Layer 6 of a small transformer language model trained on English Wikipedia (10 layers, counted from 0, width 96). Numbers have three digits each and are written without spaces.
A neuron adds its activation times its output weights to the MLP's output. To switch it off is to set its activation to zero at one token and run the rest of the model.
A neuron's activation on a vector x is ReLU(gate . x + bias) times (in . x + bias), where the dot is the dot product.

Input weights of the MLP neurons that the questions are about. A number n stands for (n - 500) times 0.00068.
n15 gate (bias -0.314): 504477638249469354459425433551374639586552401612695579725390515701682360436493758578571467548219594783450561394414496500180421325281648438339466515304587600295692586608450608433454482504579426606609606216466561458350614469669467563402667595478341637440542545448448534649365534455708428496
n17 gate (bias -0.440): 433523463375415326645718407550529660395765449452493519385558629315322557447678646518362667438269432526717436598463493845439512419640607293500288413673522508569626251548507543470417493489380581523525534515459473670645518369540759622735632351393353428254423335592459576601593474414286621417
n55 gate (bias -0.227): 193329704474428500796393617729542554458507339612535500472700615417420297342478439399458496696385463598399359500732496467421677511455392534358442548471334433496679522366361546424378599648584551449330337536346578618545552376732428616474475693392277574409510511486659248412737463420406581500
n65 gate (bias -0.436): 318576359210423471485335452486632351403537533448432189504624665412436365511397836650736666671280481607416508511352351559642590537563478527794285632416540462391470552448390307452741489525362552579356515441474421605641422423529459444507485373371477673530388313467460519633693712411405361530
n69 gate (bias -0.382): 248446451674508664622404534445621765544304466530463615400549260449478349561492534760419429556613454326629276392186618439555376508554511465553416380248629477612500511511445430435454404698676515496341485500676314658806511689552489333466315616470725527420328642519492667559481466786523446304
n88 gate (bias -0.363): 514528486500468426517556462354440419317500307360410577460385408728447601500455514476558480365493385500825497462534548373258605490705722532479503525354460613685419483685500729534483547330538531580658353452507489657486418411645586713227340348438486283614451542565360479403359652538266525587
n102 gate (bias -0.217): 255537589493367551579513477567700536627353616467437483663539503531208490670474717559598497671519600742554513403477520411449569565596520351427290383520641173552500434520604560342607471586513438357699570622527517413476425425474552490500516600503490430566547590519794433312629596447429634434
n103 gate (bias -0.404): 500403348485445645332512576805427608329560631345401304681597579362478512573420612741274478534361427636637531253508722603472436352432560500592500760455511613370398275504270284432403632401347625661374527428450547562567562598410761314297515593436666365622525519661440465762515546557398442358
n111 gate (bias -0.308): 672609587496441511340415542471438504500609418606533469386433398559587581446504354763601597306451454587426438619527424489559532118417572371290462496553618195437180664379485617580458747467419462458674442553270333531649616272515386629580489593409623709492586331571591616422778324649488752673
n176 gate (bias -0.309): 491438483531277344694452530388425538976675310526529517613293577451549452465547525602495193584398530594337723361358582315460259089354521465414453338223408407399447418294599459586618413575344560291320273677504368369385447469411449414405564601124706382513602313130462439542453388517611469387
n177 gate (bias -0.257): 533382529412399500431525486497549454605789550550479485510652425403273339620475450521492549419383671862640496474356294741433603550629657504316464570479591604398604359525465590320518409514427364471647401486406176365433404302443579475286653458471436379630531318422496390476518655428674306242
n200 gate (bias -0.412): 420400606734461555519401208372394266386646630327500645474333601711619550569466612556440703645451504564426677443628341602867556568368661745420353577500493616533349360462594653315508387653485410546500500334321404439566572535589613481534534481414359700428611347589507565346349470713360316740
n208 gate (bias -0.269): 556492358530578624677727391674384257480611699530446265387478437531411523606414555285429416474474530575477511561388305522156591511415533346504451634567489485577281331381676568493576562475534634492383553444413454697504461578522332481353685548463617580234496314189541427758395707635381744352
n236 gate (bias -0.308): 443550384371259586299472426578453238471531355500517464292535709679540579553405503354686442510292244591504664678458408496580671472434493591588444486437609601486413609297534527440214459500426325500586371507553464582736446555497416690496845524503526425588573297379755504398525535507554557546
n246 gate (bias -0.318): 363393288617601616392583460639687317511326525554562689368489717623328460311507603696416433645717409489323463544572583407448496539449543411259543617678668419507563658597665576198266253528533386398507555658753669566456562344377536522630500570529440460482534656433621603608482468529500529507
n247 gate (bias -0.289): 519519519425554493679549701482346504519195515614614173511620449500716349552666621636386225391471642382633560406389481515615543478447522347440448776427648268449348296437575529374613274324504518489392560314444511406435305638591245474645467736500573451478388575482533470410418545321519383320
n15 in (bias 0.022): 537458430550466484521321360456345492646496298565615546348435463248567822221434253761173536544411596566804450479479694323687596701539708508273471521679728542577534574369362484656533218524338385550760538508376555567559767453460549442483353552684419349438504600528337584420393541748559241458
n17 in (bias 0.121): 620405425581330444340491589479645583657570591394351460449483609404648442616606317535495198339552643315550275500443913633514486434588417837367323414377478414504323394434597504681572303226442509741323612332255392339527774779474531456309373647663436343739429352221618824320606491553641693688
n55 in (bias -0.096): 471581604573407633543373281580345546261504349742459460483486500637370693442575355376618385388415833657474318478707561418411356653601560356191411445496681665553669389468576672607580559458572582782472609428449529565507585296475422554406631426464522602575443634634496697500471572558622631511
n65 in (bias -0.016): 492698408423487525766445572524500611623421541692553083586488375600568368466504541583406508475517542492315491551517762546795274688306513491298555209579582621574530668714339456303607378581665554436402534584572393585465344165232688433251367504579247368248722551388592500553382323656418235602
n69 in (bias 0.011): 417597620454855734450717723580679690569659626282576245568407459590496462558792846696653564658500633336631492634533483504389278348368602568570624348704512259625462500574366381714446412644646475583367684645525411521479559556561677380512578520303358756355562588366619353632297388575385475446
n88 in (bias 0.029): 611627648703368517552323289473450517489561429558656483513405408418467479361572588599555409402592417534557552549332369517397282312481462532465558356452329535328567390476569377455490657603563240479349406541375197521358375511490551603666643534613418451517334580500473405533276752517567493145
n102 in (bias 0.058): 520333650381621614513611460529487300531371500460471378490280384684701517524593477394390510516483578340383276459467587573490341430222729538601483370629451582418414520297417339510632532500530430456712418681564452497448634535572354440487633507490535395517371507411500728740523305550455384632
n103 in (bias 0.051): 473444765599516611492468527534304370577384297535666587599519430281377286307449335430368550619616662924680409524387437535133446547338438625512762659670496356592372543445560391582341719523323492382549599437657504603560806633519426453402550431655447476500448429573295472595661684402504583528
n111 in (bias 0.089): 550449721424266459667496358399436549500426590579428407447434549599516534576334529488394154463537403334706377420683592554681518479272425741659571347517443183516547450849572472392492331306504284656557386487479585352513214202443380362479393480608240428747366593591595747836404634596406334627
n176 in (bias 0.170): 311287608398474439500466567548613578031380586488472247609320413258655445593355508455535679402479475371547619943417425388388654604504430487579575368681557470500564592749412408479255625283492504483431695179487717517388619392386467721479545349856288564504339576504413547451446467454470462799
n177 in (bias 0.124): 647343778569426610534553572340884518390560496410399447500470582597583401694500585470452548511660424418303427424478330628372429534656437450459278634392515623522620492594669377350504609380405216424379523511549600252434572535559489447440385762519305393440621519337683611624395259451508511139
n200 in (bias 0.060): 540557600484492633488476717585415645621738767544295605554512417508523484654380362429627656728520561707426345585564520492459538520492500591737464622445395451288586300536531307380244279690516337512605589532480475679347405380355377472657369143297600533376489415081452390352785572407492431508
n208 in (bias 0.076): 670279465340569500394540524614705539697842542633436337542380508410703412560578361426612427465422778563714424604739567496744479606307629864512480548364538492623375441594402640575400580565817567560492364551639416687630811488616715567579496616559475660602418472512465608336465508441492636707
n236 in (bias 0.155): 545303470477519294314560392593468511508548642268364672425456456527359541474430628617594435580277661817610372534456827626626371404385515477288641443720457500630302278375500482426383479368664529478532767537466610429355514446326482626504694471540419500567455230431441534719578496705584383496
n246 in (bias 0.130): 556660630610485660597346541410378430512441309337507466514562526798529568413552390382737635474644481463565360636597650362458465715532289389504522420544344282409749560388246435649883576565556348572591542649511489564665543488518481522511530489570477557481496579647552667460362751440776815617
n247 in (bias 0.001): 377271720432410358437432622336322515730706519711489715439191605520549604397645415445354365415488409488447584771473413453459554343686684589437496516457504601346569331253568386484312466580679508353703784563337387472614357252384520598298613747355365444587496556465516344611709386377460480496

Output weights of the MLP neurons that the questions are about. A number n stands for (n - 500) times 0.00042.
n15: 517409620346256518533773543330282689629464170429588705686236438565426170522663405465451435294443751649166366694637334589465636349520545700579557620372346440618407630360422639547356596339560814484369338374638525627634729589225249468410345612695484508711517664660640535655412313247402632659
n17: 437656494410482415308305492629322597350483737585499281431551267832668317286552388853527858360617428665653390532580340562466295667417718458643454402195541584592478345604502493894742550519584577126483431422541366284685447408202665643677783290559403298594552342567365550325658553456562436409
n55: 327570624503608752573545560671793643575732623530547423336623511375514405486376302559471587412400420635509641497371476501404490438514548282457291394521524410494722470285633445539462714372478187204346406670455647704487597796521567427663304550482622302391463480526485512424377655477362663338
n65: 492381502527302497370473471492456365485535682281422629719694638377394602581556359466558534687443512819468583669266500678369646356541543392478460556709107209575464259313702512426467535373449077254630556407386429557591624705502363482636791808548613714495421705560316332369482613531457495597
n69: 597732482416631502428619363517677389704434512539641248409539578452858543212310592424389382474222329723745596518574373395482683457555300564469499471583474563384303534286506662593622529424431476546561393487558578355310506399564692635287361663901273368472652436491467776470494592298278573597
n88: 637558575288444461450679402651565374577488548368550227680631393548575506594485391437417688664400486475211500862680608682565512523556416352541529718394317421495467412516295275565619522528464563557362638544463348487688421404531399428471526338496369578489546705643474481484541450292646436440
n102: 186393339649305506641502746482276636445503392580412727485504774273401641584465527297538503701587515383577446497419612584352427512637266538432500505773517404484407516571530562444552768660557406585453593353495830460371463527493665337419376600491644458511461374637549231514435385603565584208
n103: 387646648759386370518450372791655242321354687401449577664537339441584413744814479687443515505332612179470485415445579556771354415331625499346420667405446601338540500700347537297515444313592635575462719410525476491586348367568599171650558519210599682427321420479482456638717591421629557444
n111: 500367388342847323571411775420465602845616338471372299382482627712577313496441493530700437596410627640414474493383338365462274560722443616486365585395621694450535545336402600428339563460644972594531638553567487411445395561483520441381590274399662565271843625500693234405640483309299316419
n176: 542409592349674536418618532511396403384474529457472471364511527479467765378455485402330772474604446418455357531702585502366515756427557300575523657561585436664361552704370564451317580443515466536582498399432687580734595210524546407603466303717567541549410517548445404379440438399523541453
n177: 379457711601351223558626258733375293535468378503488687750589681458435336536697445733524362490393477394652348594585739454463467421385441287684505647511466463391561694577529400124482566463466323515617522601425601752782463371606568279508665625734465520339287605424294675339171482391516601626
n200: 455574511517422433489413275464502415348186497900601558425616488611724446314616360732462554558783268517516221358659604454653293530557572471472670491497653472250275621418349745517645698563507824363530788506369291428690749383364474546398457386335525352678385581541462304592547430490638594357
n208: 500327462777275584624521571392461429548519393260583536677665536541386637510661616475465612473545351394480680273517426446619345320660595497629583416397498417448728335399382344358537513429398281509451562452331383670573466130801540383633597514479567416255349703468880524500771533426708490693
n236: 743495585474522635548807386511673452677494589385697445573463598256619479636418369611586587387585406449425392613396668472427295578707501454584347411392396473436469580341342487570496652390606314617375540618682511490457612775366436357289400652516673281300648335504763432443200404495381518515
n246: 628415231674207529430412559472774468780557549834523575419602427485471620184350716582337400472450562626542430723584639625496501430234486435582701262545562458593692324384619682625394382458470548673482269525444443535276451599324323676463488324435606551625641437663356390549438462491255459567
n247: 302453506616357474930566384412541442529560612514635638408569367736552445489339591418417379707623527495397612451408359246351395506340362203554368330594744351703542602730413677451395093401625595534349092314686667541434582711556523604580411385374524510582667486545341535791426525647615553621

Each question names a token from some text and the token that comes next. It shows the vector x that enters the MLP there. A number n stands for (n - 500) times 0.011.

Then comes g, the gradient of the next token's log-probability with respect to the MLP's output, scaled to length 1. A neuron's effect is roughly proportional to its activation times (output weights . g). A number n stands for (n - 500) times 0.00092.

"ility", then "."
x: 517654448383572485503536542690657662689407389380555409626506480455584585280309419565634443310581522604618426593441470221520635439753255471554560405425728673442501315683688623209477513339390658409572564478676477373345484635453470510299498429572392346492459555728606588601639556539165587514
g: 521642554498486753359496810405627642356603515435502342415668249569703347482496414595383524478408276484538381451586504337541415525473344508473459442368464415431402535611555453467431754478397514657602420498422513480595607677608484398574761672508473340506516530522350362697465402397640465569
Which neuron, switched off, lowers the next token's probability most? n102

" gr", then "ad"
x: 676416609451410531542476411507515373542430319418297416587827491410501560412426418407553709605562590507309517634508544592559459543718367742279682417536721567366623349471719657579561913286462468582528682656664499520333378644319466529391553552421577521541368536488416325592318314534427327402
g: 475608459348442589398541464546635398521348543872344372591330519538505344377660626633569351476564495647564426426471580542405459692652455568516819803319675618467393545418583487570502504578391484634539461453468408365644473354438488313477558468564470361510515408549426616385424513269506451449
Which neuron, switched off, lowers the next token's probability most? n177

"ed", then " on"
x: 788545305439528660278574414657771520911377614444451364430687544497374424267324528575537374610662475468507537610327475358471635381581652472627492389448444484474542339481585438434577517458400407531545710369630407613441403631225486544495480406616594411415673409605710550556665606388291336759
g: 628382481574593601464628374518500345290563496382606396520399485363468552534473581793683674485499535479187258371540362463360423572673474619631403531273576406567523513602440622581375401527592533379536466395324485565555558320583450326664523563560595447508545672267629579601390477561542542650
Which two neurons, each switched off alone, lower its probability most, in order? n246, n236

"ic", then "s."
x: 562277341392497571597400614695557493750353454345538307583599460571398592354375481464587483543469517586761399513431494335629547374633341483688490511691716673421614398529521599260575686183414526676600598266534452412436432637374414508207501488682534450540519510368546369500638789535350717566
g: 474628455376423569476424595404351357302416484542564443532643441653721556488362447369497443568349348301445391240584417466496597516379641546740561464384409429494591528657390413470615703535344570502446455453442415531666563376660509633592600543529512634529306497607479444795797510404588398568
Which neuron, switched off, lowers the next token's probability most? n103

"g", then "ree"
x: 539342616430595622484628463520494325638566629472506508794956472355751599487305499571535551553468521365264408608707358344668359373470332562479332541574649456389555357586531537333344533452462457201596661366430542446631696499440453746603770337369455371603651374547574504397479517515537431594
g: 614531384411583389537292430319440469510495466553618676470514432271457543526478516511594638460590379384612401593444641359530470652425605583338345581394693683396291694514622619442389773723451511495480633486623495635447397575541346635468554524364618241612484294485422454380376480554494646509
Which two neurons, each switched off alone, lower its probability most, in order? n200, n236

" of", then " F"
x: 523433743590476336638455575555562682656397427632489454339505542300375713342414174427698475410545802447737433553348459458638483517605362581436531470598567619374694351299514523507631642356521440551304657525433464573426325529483708533431652483715381562469629438761421509230572406554271529607
g: 405430398321455589676355476417399688557473588406374506421213496878433408638476487482516372551523582611472496421412514778421551632484678712454686529384555612384441622538457526400475488454418516446479460346669531386752680594374579498526514529585544393419540422450521508190431460466593548456
Which neuron, switched off, lowers the next token's probability most? n17

"y,", then " including"
x: 563612421571553634593556300790566503692477632603557421569510729393530486458300580482697482385580450558545639706306617511580456250489335616581353327587654698306563283486640609640419436425546484402570477610564296448204373846413468357346553504506509622396534563622498369379655477582350348450
g: 611432431492413442515451525284469412428478523448528739627424666406505545768465468463517558418555596238527528411557303381483471340487389485713459651510571612494613304496446440534485287405601476460657416578537428398330511525455580494635578381711374334597828604275682606529562464415570604578
Which neuron, switched off, raises the next token's probability most? n208

"ors", then " the"
x: 564470595579615708611596397687581465743436467628326424456625401498427555621436479375610378440538391266607331679385385472490598303712255618720425377569539526250300335481645464418648493398577373448751631570790434451296628426426733589275491483650587465664664570446482460539498624408376433476
g: 576749586419434503383439411361608531504373731360537298622579474623380585430408638575605687518584601464579692622391675538538692392265686460449384585509544357468618557424556433568683580404453375369528398357499587535503511641532518387467275566468512528371402584379144493377537421471519497572
Which neuron, switched off, raises the next token's probability most? n102

"ial", then " of"
x: 733542334442348423494453433854637509667610600633422473458671395525445593526289432525548324486545388253540450540536323478609712464596379611450445493540723706227448534479608481367470446211561476643423584464567481556578397724574290503238569494504525369419418579523569488466602594687156624780
g: 568613641510605477481625404598400633779619537531523312417717514594585535399467666418484483492452552585499436507548532544657536362640496570423333325508522310398400487553465570563480398465517654372617626396459238444459820427448640466462500429273277382534261537655418577657550560375364384477
Which neuron, switched off, lowers the next token's probability most? n236

"oy", then "er"
x: 851420298571380530584506509533608519511455594631530495508466463803401560444412658684598442690489515516413504631499541392571534286670310439544571328530520678392518397397550309468624389265407459338700774395502478262449473620613576483352562424478414642508480550577502655389691387540488125641
g: 421441532654501265531638362525248361597709518373439500568580438784481714284458422378573460637580566451379426626302431592512515546566523503712561697483569501430601438622386516545568272498287499471555359444524313491483533613476344661666498494595431363523516739485473463307399550502589514530
Which neuron, switched off, raises the next token's probability most? n102

"yn", then " mov"
x: 737486623356506646777451498807546760729433571388494384504459479521701479397427537628539459542619297514380446422430620443761543421760590368522696355380394567320415402517532632464379627328435765576277636427545548485299449492378309419303636481590313508576395661688387544384474360519460553646
g: 504483405450370659651519517498398432473512321717604448542643414348683486403437620655429327449548373570342308444556464574190573456610344578691528439684575399324580749557572498513676614684427401455630471378508487482318513450422588535400538636524461517448615397457671690454506461240491512502
Which neuron, switched off, lowers the next token's probability most? n103

"ign", then " e"
x: 677396499254466564323409464508593353661513620477450380365689480635561629497476690601563251387584746385469550413473368347603611326569429588486506419543500673428546486557462403332350538210393558452698809516677552430577384873523402489388547589507388488368709572517431345506433682626319645601
g: 514557422546517421364522524657684549562474429454441482449427520479266429642660528395340622588501658654559449401394620451453304610321423596488349588444797508723511529309703382509450431224682599577508275432405548554341421542383403615652416402497631437560639481418571722530544503481381536509
Which neuron, switched off, lowers the next token's probability most? n247

" bec", then "ome"
x: 645634645393485642473400408459445572354769580188345372497677371584553547296436424552751506593519467523473498708209551395469454399607435733395462410682324498365629368499629757774717651530453439496666667590553577538388430710696454469494669440498370641389512413600505444460290449430405294481
g: 436554516381269575445378405651581577415481385509384355483544541535515631530542455523313537531401534575515581389428546574716510484631409344352333643676619610552294277386457455615628318363652371409248652566421619732563701369638602568437425516368518551629575543477673444590593612356462443483
Which neuron, switched off, lowers the next token's probability most? n88

"ia", then " at"
x: 640413371518536601451683436805672637372396600579495394269373609426621725419267251644736425558504327276546378320503408529454580391788424639584555487474519797315355550663644510549593438390441470552509492580546503460187410714515398512358525464609448441441631640699516626562488476569262483432
g: 607601447315620839501504445478521564395265543645710409401644450465411513490508413412347633561317458557638336535594638435486610541397373512617475508356478471695525242519321589518596661634555508502551567610459503558583696483573586370507475495479577504459600493223601457437478251311513410338
Which neuron, switched off, lowers the next token's probability most? n103

"i", then "ag"
x: 575383895612468643593366528568563560528321399502573436489490650556611606545487440416612618513391295499307404612707325452262467505477393751641427541693609760314466619422825508457511317545494434435688513563408647342571304609490540491536650349357700474514530573587339584304364498375320547361
g: 493537608564296624604328356589395580502548535591637345662478554535304163552614377440333457506622547459629533489551647632690502340598467552554495407628493619528288529560510678281561637423733430540522429454422377530579604640694462199497511462477491403452505438583390416512355403431529370605
Which neuron, switched off, lowers the next token's probability most? n200

" She", then " was"
x: 634539358392366628511553412779594382518604388412591445461322578154504685326315416480708442485463565351324433610479618434518449305580443626780766458509484614615551388716442542669487632319677379553631506727666405334431388778361541552387736479592540559623420486636559486429383331496467312478
g: 297557580412453737474676400479505343450710543656590408296444431378499427362462583411564620464568461486457466547357585605341712462553432579512397401566640238363641580594595610519472562758283673428504421438491564318524562638470629318494498610438633540312363552666574469505483433438390405668
Which neuron, switched off, lowers the next token's probability most? n236

"ask", then "ed"
x: 494474706543311280391328482652455299580413474636588375548463345485602568446333333580482349417524688567190448627792447240580661531496477547406597501409515808447422361642600310691525697403306466447733423502767571494353563723679516639554619598691431263458469496524606360568457470508507546579
g: 498491505465387588444332548280598341574394526507465492717541387640442593483462563622657581452642562559426624605539455552604525558312686450456369490431215538496586586605578533563475675334439393534355272462602442674435492610550510461448620434577358483593454518648511339047428582489693429513
Which neuron, switched off, lowers the next token's probability most? n15

" do", then "ctor"
x: 514616558434561530628433441752445680391412301248402392460504550548601640397344428363703501670805572279260614643410454420514295380525431355505568330460578712317691425686614625729699713588655351495694539537483496564498479624442504613301744538330396490516397511440435629432382341511448481575
g: 782520599570602248382411616447354442431533526587424687587550642623517298451592362528427466487373449498705881418416586594543354597486141315421485532442523537578558362583540524446547406576633383438451305582694602488628466501401442413425480471533399609567396443378498493580469569611527586436
Which neuron, switched off, lowers the next token's probability most? n15

" that", then " dem"
x: 503537365532590545633443458910600422564673432621612500474840586368671529379326336350628440191543701538516468599493522320484465372699284613648359510586432695378645473462537577765555259412551429448557635390634487583381497625487408470316287410481520518569520384748648359426562340525327455595
g: 427637474375450406518694489618633471370525435640445548523611687611624340462666467305570593669310494596530580450379472582455575473382572349444492246475578561513492435451441491609277644514530472747361344565517600416608526561447362536535596534540637463317265713457371718483509266419427637374
Which neuron, switched off, lowers the next token's probability most? n55

" a", then " child"
x: 465366326521544602544411640690594348694527743471225448629485599282420501256389283365739430621494637373542475604427409536588481347537338615726611461551607507348594422643676520769581352344473347534557451591493456570487471813487326734490505541628686317458467484483559603643547433488237343471
g: 549539647532355638586495495628365576735477457673462276475557448337474460436525433549398430395532451709466769466405522650507400549470358401677701467644698570647296456310452519420531423383642364639225461415461589454545376518489428459582436679554595726436606444477327496394520567581486325454
Which neuron, switched off, raises the next token's probability most? n65

"ree", then " or"
x: 754479529484225616337579344581442693748544776430336247450620557466490517400552422542666504519672397419298440487539329355597604351668372657532403319315727615563545536556608362481508599476414490516708508429631588417485586529441614714365536430431151391346644474677446671340582555649347447679
g: 556439428599511451397497485282411560494500537454758531636442566417511483576416381459471523423618634229281513442373630411547495716579462453448483424566776785344483303507444451491497609548284539517563515547278650600497494585434436443556649483523462466608454396347785533458582705358614580322
Which neuron, switched off, raises the next token's probability most? n236

"ess", then "e"
x: 692430800550477494591496457478563622715406594616551582459460471665625631446321397552620628150492510486428472525599461660554346561644324249443690256330590426308368406762554581847448431468684651499320474412516688438524483602421526675499740417375268591304547622538428527425529524416464388442
g: 559456429469549493338670589484664480638634518387515279597298520410614548463318471688474420722477577500369518208620481638468541590643311537448463570513438489509412513540547382727517423317628402335676621488476570563728583636472479569386449512433291700463430492479257446378535546666391394541
Which neuron, switched off, lowers the next token's probability most? n15

"ed", then " as"
x: 915487528645413531474467255776637363529306542455440278399569433521505478432420516508614183593710682553539547441292461361405565519660595534547574452446357581332531444443603360572639524466485466488547635677699458544363373737331563478516437603765538362421596472504612429528550598404269343715
g: 629543499550425373611524480374435349393670548341471398628501480385623557781509695584484685461364579423281654466531271527375343412276542755532662682288428520550624408516644476534545512426480444605505565380282439520531443519415276397443514507374516621596618507574573463512647558389449513691
Which neuron, switched off, lowers the next token's probability most? n247

"H", then "arg"
x: 556376477306382748614471604632431463793601372298369537624529405304644564462269287304699646525423571405336497668681400535428498617727487485584560490443504632452456456494447593475528704545531391495538607767662555490255467707344602659480532569545530455373418467436374344366631526630380292773
g: 572486453462504547503418549310259446447361565533682633352462572469416519510495539480370542675559549478557586439677214731350487465728410691482498535673367364509481410579621524553429500452425434722487524512196540586546458528813361525626451608519364285531580450633363434559494401351571488604
Which neuron, switched off, lowers the next token's probability most? n55

"r", then "ition"
x: 559432748446744575517487384392410610735584392389418396500610432467458594440555501399465436664496267340588596526603350600565514423666369573386595593309482563719628497368419453453778500337508269406547634617402556633403419590325476659484594426530727669444194726567631463623327546324339425777
g: 418547526612534567409365519297720510394413622600675496411566419480679484504461710550520333278649413372605591508449568383388609365477582365291301443714541465510763420491476451450449513487595507544763595445398529525606442580473468445449445330372650389511382380557730322478713514617618499423
Which neuron, switched off, raises the next token's probability most? n88

"p", then "ro"
x: 493430728355547501628497673605669492668371588433429502678591232336501552358486651415635353455364428330669258508462372531435539514620594650632514446686485410266410322574557756307452481308394391440607317671474636543407404748471605363478549579608534602312439741658750425538448568584429391655
g: 451495555536555294529541682410403526393356514407450518705615439733641549560464400552390243465477568367557486455354482380575533435313540523334530687556629599553514452536651675526653489636446346383573487248582322359455502609526805406583489447519406666448450518295687474441672625400449383558
Which neuron, switched off, lowers the next token's probability most? n55

"ct", then "ors"
x: 506499658442463391482405335617507514699518687615386394567909319672639553509273527434561442520733611333564385621488343310592658496608310530496516376574376486464472534508392567642561427471566434222704633525567578455477389781391476387603270580418433583277475445430585666611571523592221502630
g: 414323384810489449539494521409238510300492498447432426483494637584591514469590375490439347733532534377436536235743553575440402540503476241443461599639420503451464596470533531354443662642650532286652498621606499539583413531659476595558631484391576501605373520768349648357512423416466522503
Which neuron, switched off, lowers the next token's probability most? n102

"ed", then " to"
x: 704476679711530560542545364666531426545349643438552418282717495623336564197289492452588379655715579601491301619439419337277634491707585597522367522393536496484420329403588418720572538468542492500508762590596578616241480685241440444470507536704489520494751516532452453559460433420263383492
g: 492526696508329580302556657664429272448475542634318516393551438555642427410471625622566438286578340682418529536474479567373385455622385440455532517589559553536593762677608539615483368451406479476446378490591298389722403540343334614436729503478391475512535431507473639750362497486472630319
Which neuron, switched off, lowers the next token's probability most? n208

"ast", then " 10"
x: 530450713422521663615428483511417641563355729555491543462842493530613342655418454426543256516774615251447502354544459370752470551540376884423437418492326479468397488572442289850554605381711561414595527268504623471433527683193621414578529445516469555453622479519524532449417495531455288526
g: 562524394341501549471453389307641644375424570721575611470634509502444640497552540321245695452444495447772311648614490542486503499392645417455594451393494410366536519520532354525577347579590402569324363621582511481467414640451438572517472586487500371629520264315427415500758414790481558659
Which neuron, switched off, raises the next token's probability most? n247

"il", then "ar"
x: 281382580384497557745558660638534527595441453275528342570761649661282522436355575551531397345544418428676475626336205309741619481714538646329387607427542519398572361617571609517609402370340401456556610396339403542678475498494292607391835485500618665599533463578489567485534444569419315536
g: 509531504454420689694565480478638541195483500415539475466397378514633576480549463577216485398340619373315604355604378522382330632557668406489515536549442402569579359327459526448338412419480497419680314661419703631459542546712490464444402724417710529454581470650597470565523731435576462549
Which neuron, switched off, lowers the next token's probability most? n247

"ing.", then " She"
x: 518712367529519620556510404753603563649538607654560425429420576522398521421237291422767379401444424526550528650405546523578243295650536726335409347482545583311577323525672632691477564510425627415595647624507392415418417874448457583457431536571663401477570473668441232401524465681522306402
g: 595598590541558438432286606614585496422517520768392592458287605555451538355493563477314473603483403727668506578384417527437422713471463502627395603634474365526474499522396590516526769376561358398559285356664729468467472312571402424543389542461691491464473402547344585299370640496488360676
Which neuron, switched off, raises the next token's probability most? n176

"ic", then "ial"
x: 458098743591659560537365528692490584422473391468463276672551449767361719495337461669514370538421460278367312485505343603701531323491384419524419567554575781420580471499564393631764665349376457795383616384522444446473580591435604550222589506500363381489464695563413522402645553504515572737
g: 263601621368397679416254462513687545480586396576532391514659389487446278642659543535523462458541571372451321395414637449651307393493488373524495380612412273535489501509739696445566647457518638448490503398609733405457435340633556453322497663551616531333525505399519517629540651499630381577
Which neuron, switched off, lowers the next token's probability most? n55

" rel", then "ating"
x: 684438646458617476629188466373532500482494370554388512381816570421570586356242428459523516457584567243577328477651530302540382405756536810419569471605493656568609418523701626400582608356438725580607530565506501557655561447382451550310581498327525400672504571613576330432311190571390600638
g: 565528268632700312461496549305697538511610387401518592437428494497476369612589590470667598392709633482311509418575471486381528588605362404344600340462485427502522640579628620470563603625590376410638334478413570481636313561508466403429620709580711226416374528590416634453510418294381484489
Which neuron, switched off, lowers the next token's probability most? n88

"r", then "ation"
x: 564522605358573642568483421510443728716629479307462491552626358475460500398626500495778567642486381587618456368478316511675542470746311415575547571491587465741693359471495485455566628290347433321598624534399456440342325578255507689475400315667596726590203565485562411530412547284394547639
g: 590477493489624469612605663360488554461205526563577278595680647544530470419240489573565651509447350448579587469539388554322664386508548521436561620583198655636482418523560429523519396625425228382626452342640420419441491412492438573516440450340554535480637514661386467296677593405642651552
Which neuron, switched off, raises the next token's probability most? n65

" other", then " ac"
x: 553519557401458433578387361515626406485566499561373308536631514430460411337377242394814401517600569474445482386616452420760502308651281726665584518715489572478486369512661593743417467322353506546562664271457628516477472726585493487613633548651584522516665467733493315428512607563109433569
g: 517421324414601666532747550660676514559327288423591336365571621500633279400442534584448350524298427563397498476354468469584467530486574581648624468491610523516458369173411504490378507440480608610569565728605531591297432492323406529500490440377482628456615578521491720374587676473665583402
Which neuron, switched off, lowers the next token's probability most? n65

"\n", then "B"
x: 586588392544487501672527562419518442785594552618619303535460662487367425324292376344896356189478475564617466682459621546609295384615484543610484358602479639452631582565732540338546459521535541393660575616520407596379168823376523546352372554294453390512520493604503322538505353624480513532
g: 308236514651507573473608483390400506617390413708393649580504545451418498397386373383446665626535435653405641430770571596325580609514429403450532553587501509660521469495648585754503662583499398342173430463416489480503616530376549607439487485462677311516535407460529317558518592655388314476
Which neuron, switched off, raises the next token's probability most? n176

"ut", then "r"
x: 724404646512425655551579349663601619698536721409691472484721339357324514417260479316555425443697563286495449443594631412587626488426489630512498617322335748531628524578614586615259739310645473303513420237456707471573572537384432640465548395331341636437591563345435400552395461596508519345
g: 359531462507410525693529315432333430350522646594444532458398434409513660441457431545501668605298668442448679648519579505467533360622494572527279532631115600637574474594504519446410415454475293365407542422480700477487293631626719412654426414646534705540469566344528521587566560494502362569
Which neuron, switched off, lowers the next token's probability most? n208

"s", then ")."
x: 622378583488562513791610382706512435719517469403438594422655314204436666481166315410738515438505783457807422464578458421292354539610394424629560419605574532447447456543546559629601668486523565318665562535582356437406332547328688723517629439607492483525439495480541390479271704376452544568
g: 445464437496556482575643505374635591523527539687567485441481466515544487425384358604371539331604455544554250383464658357280728471436420415616571374473549406503388583586652358340555499509426640387544608643400510486452648695433469533354747386681479416598736566409367385665720503333361357604
Which neuron, switched off, raises the next token's probability most? n208

".", then "\n"
x: 500741367452570535580494425741540546728569620694550487399447645487399522408255336425766472362480397477517494679424587513599218353668487606328388321485566534360614382499744561704539563465415638416618671629509443447456448810402464601443433524591571451526465435649435213388514449699515309310
g: 486318420461583584540627533339504593402646664231596576472682429361475451620473435516595404486424457225410665460573365474544405315664490487461470328363661497426431528584539643594505321700352622667563516648420498450581391577523604600451534502669256384462511403417669479720508466382654624383
Which neuron, switched off, lowers the next token's probability most? n176

" res", then "earch"
x: 703451423558338619530335332519430428552588430373462441558670387470546827330390505343636437650411495335354441655264514467465474413697411789418573284713795481390475297557554711661555615393609606718643467492693610595377520558450485561347615700407372439571532642428405413503385345630369582558
g: 723428250510411485529318407466347751516769343495307432386392717571393452539455534425482460442406520754631408464426512364531381455375484605554604568554445598525313515349520713341687509641356430369484607413629605490514602440559406566544496515664410433627586506535646625292498561421598576507
Which neuron, switched off, raises the next token's probability most? n236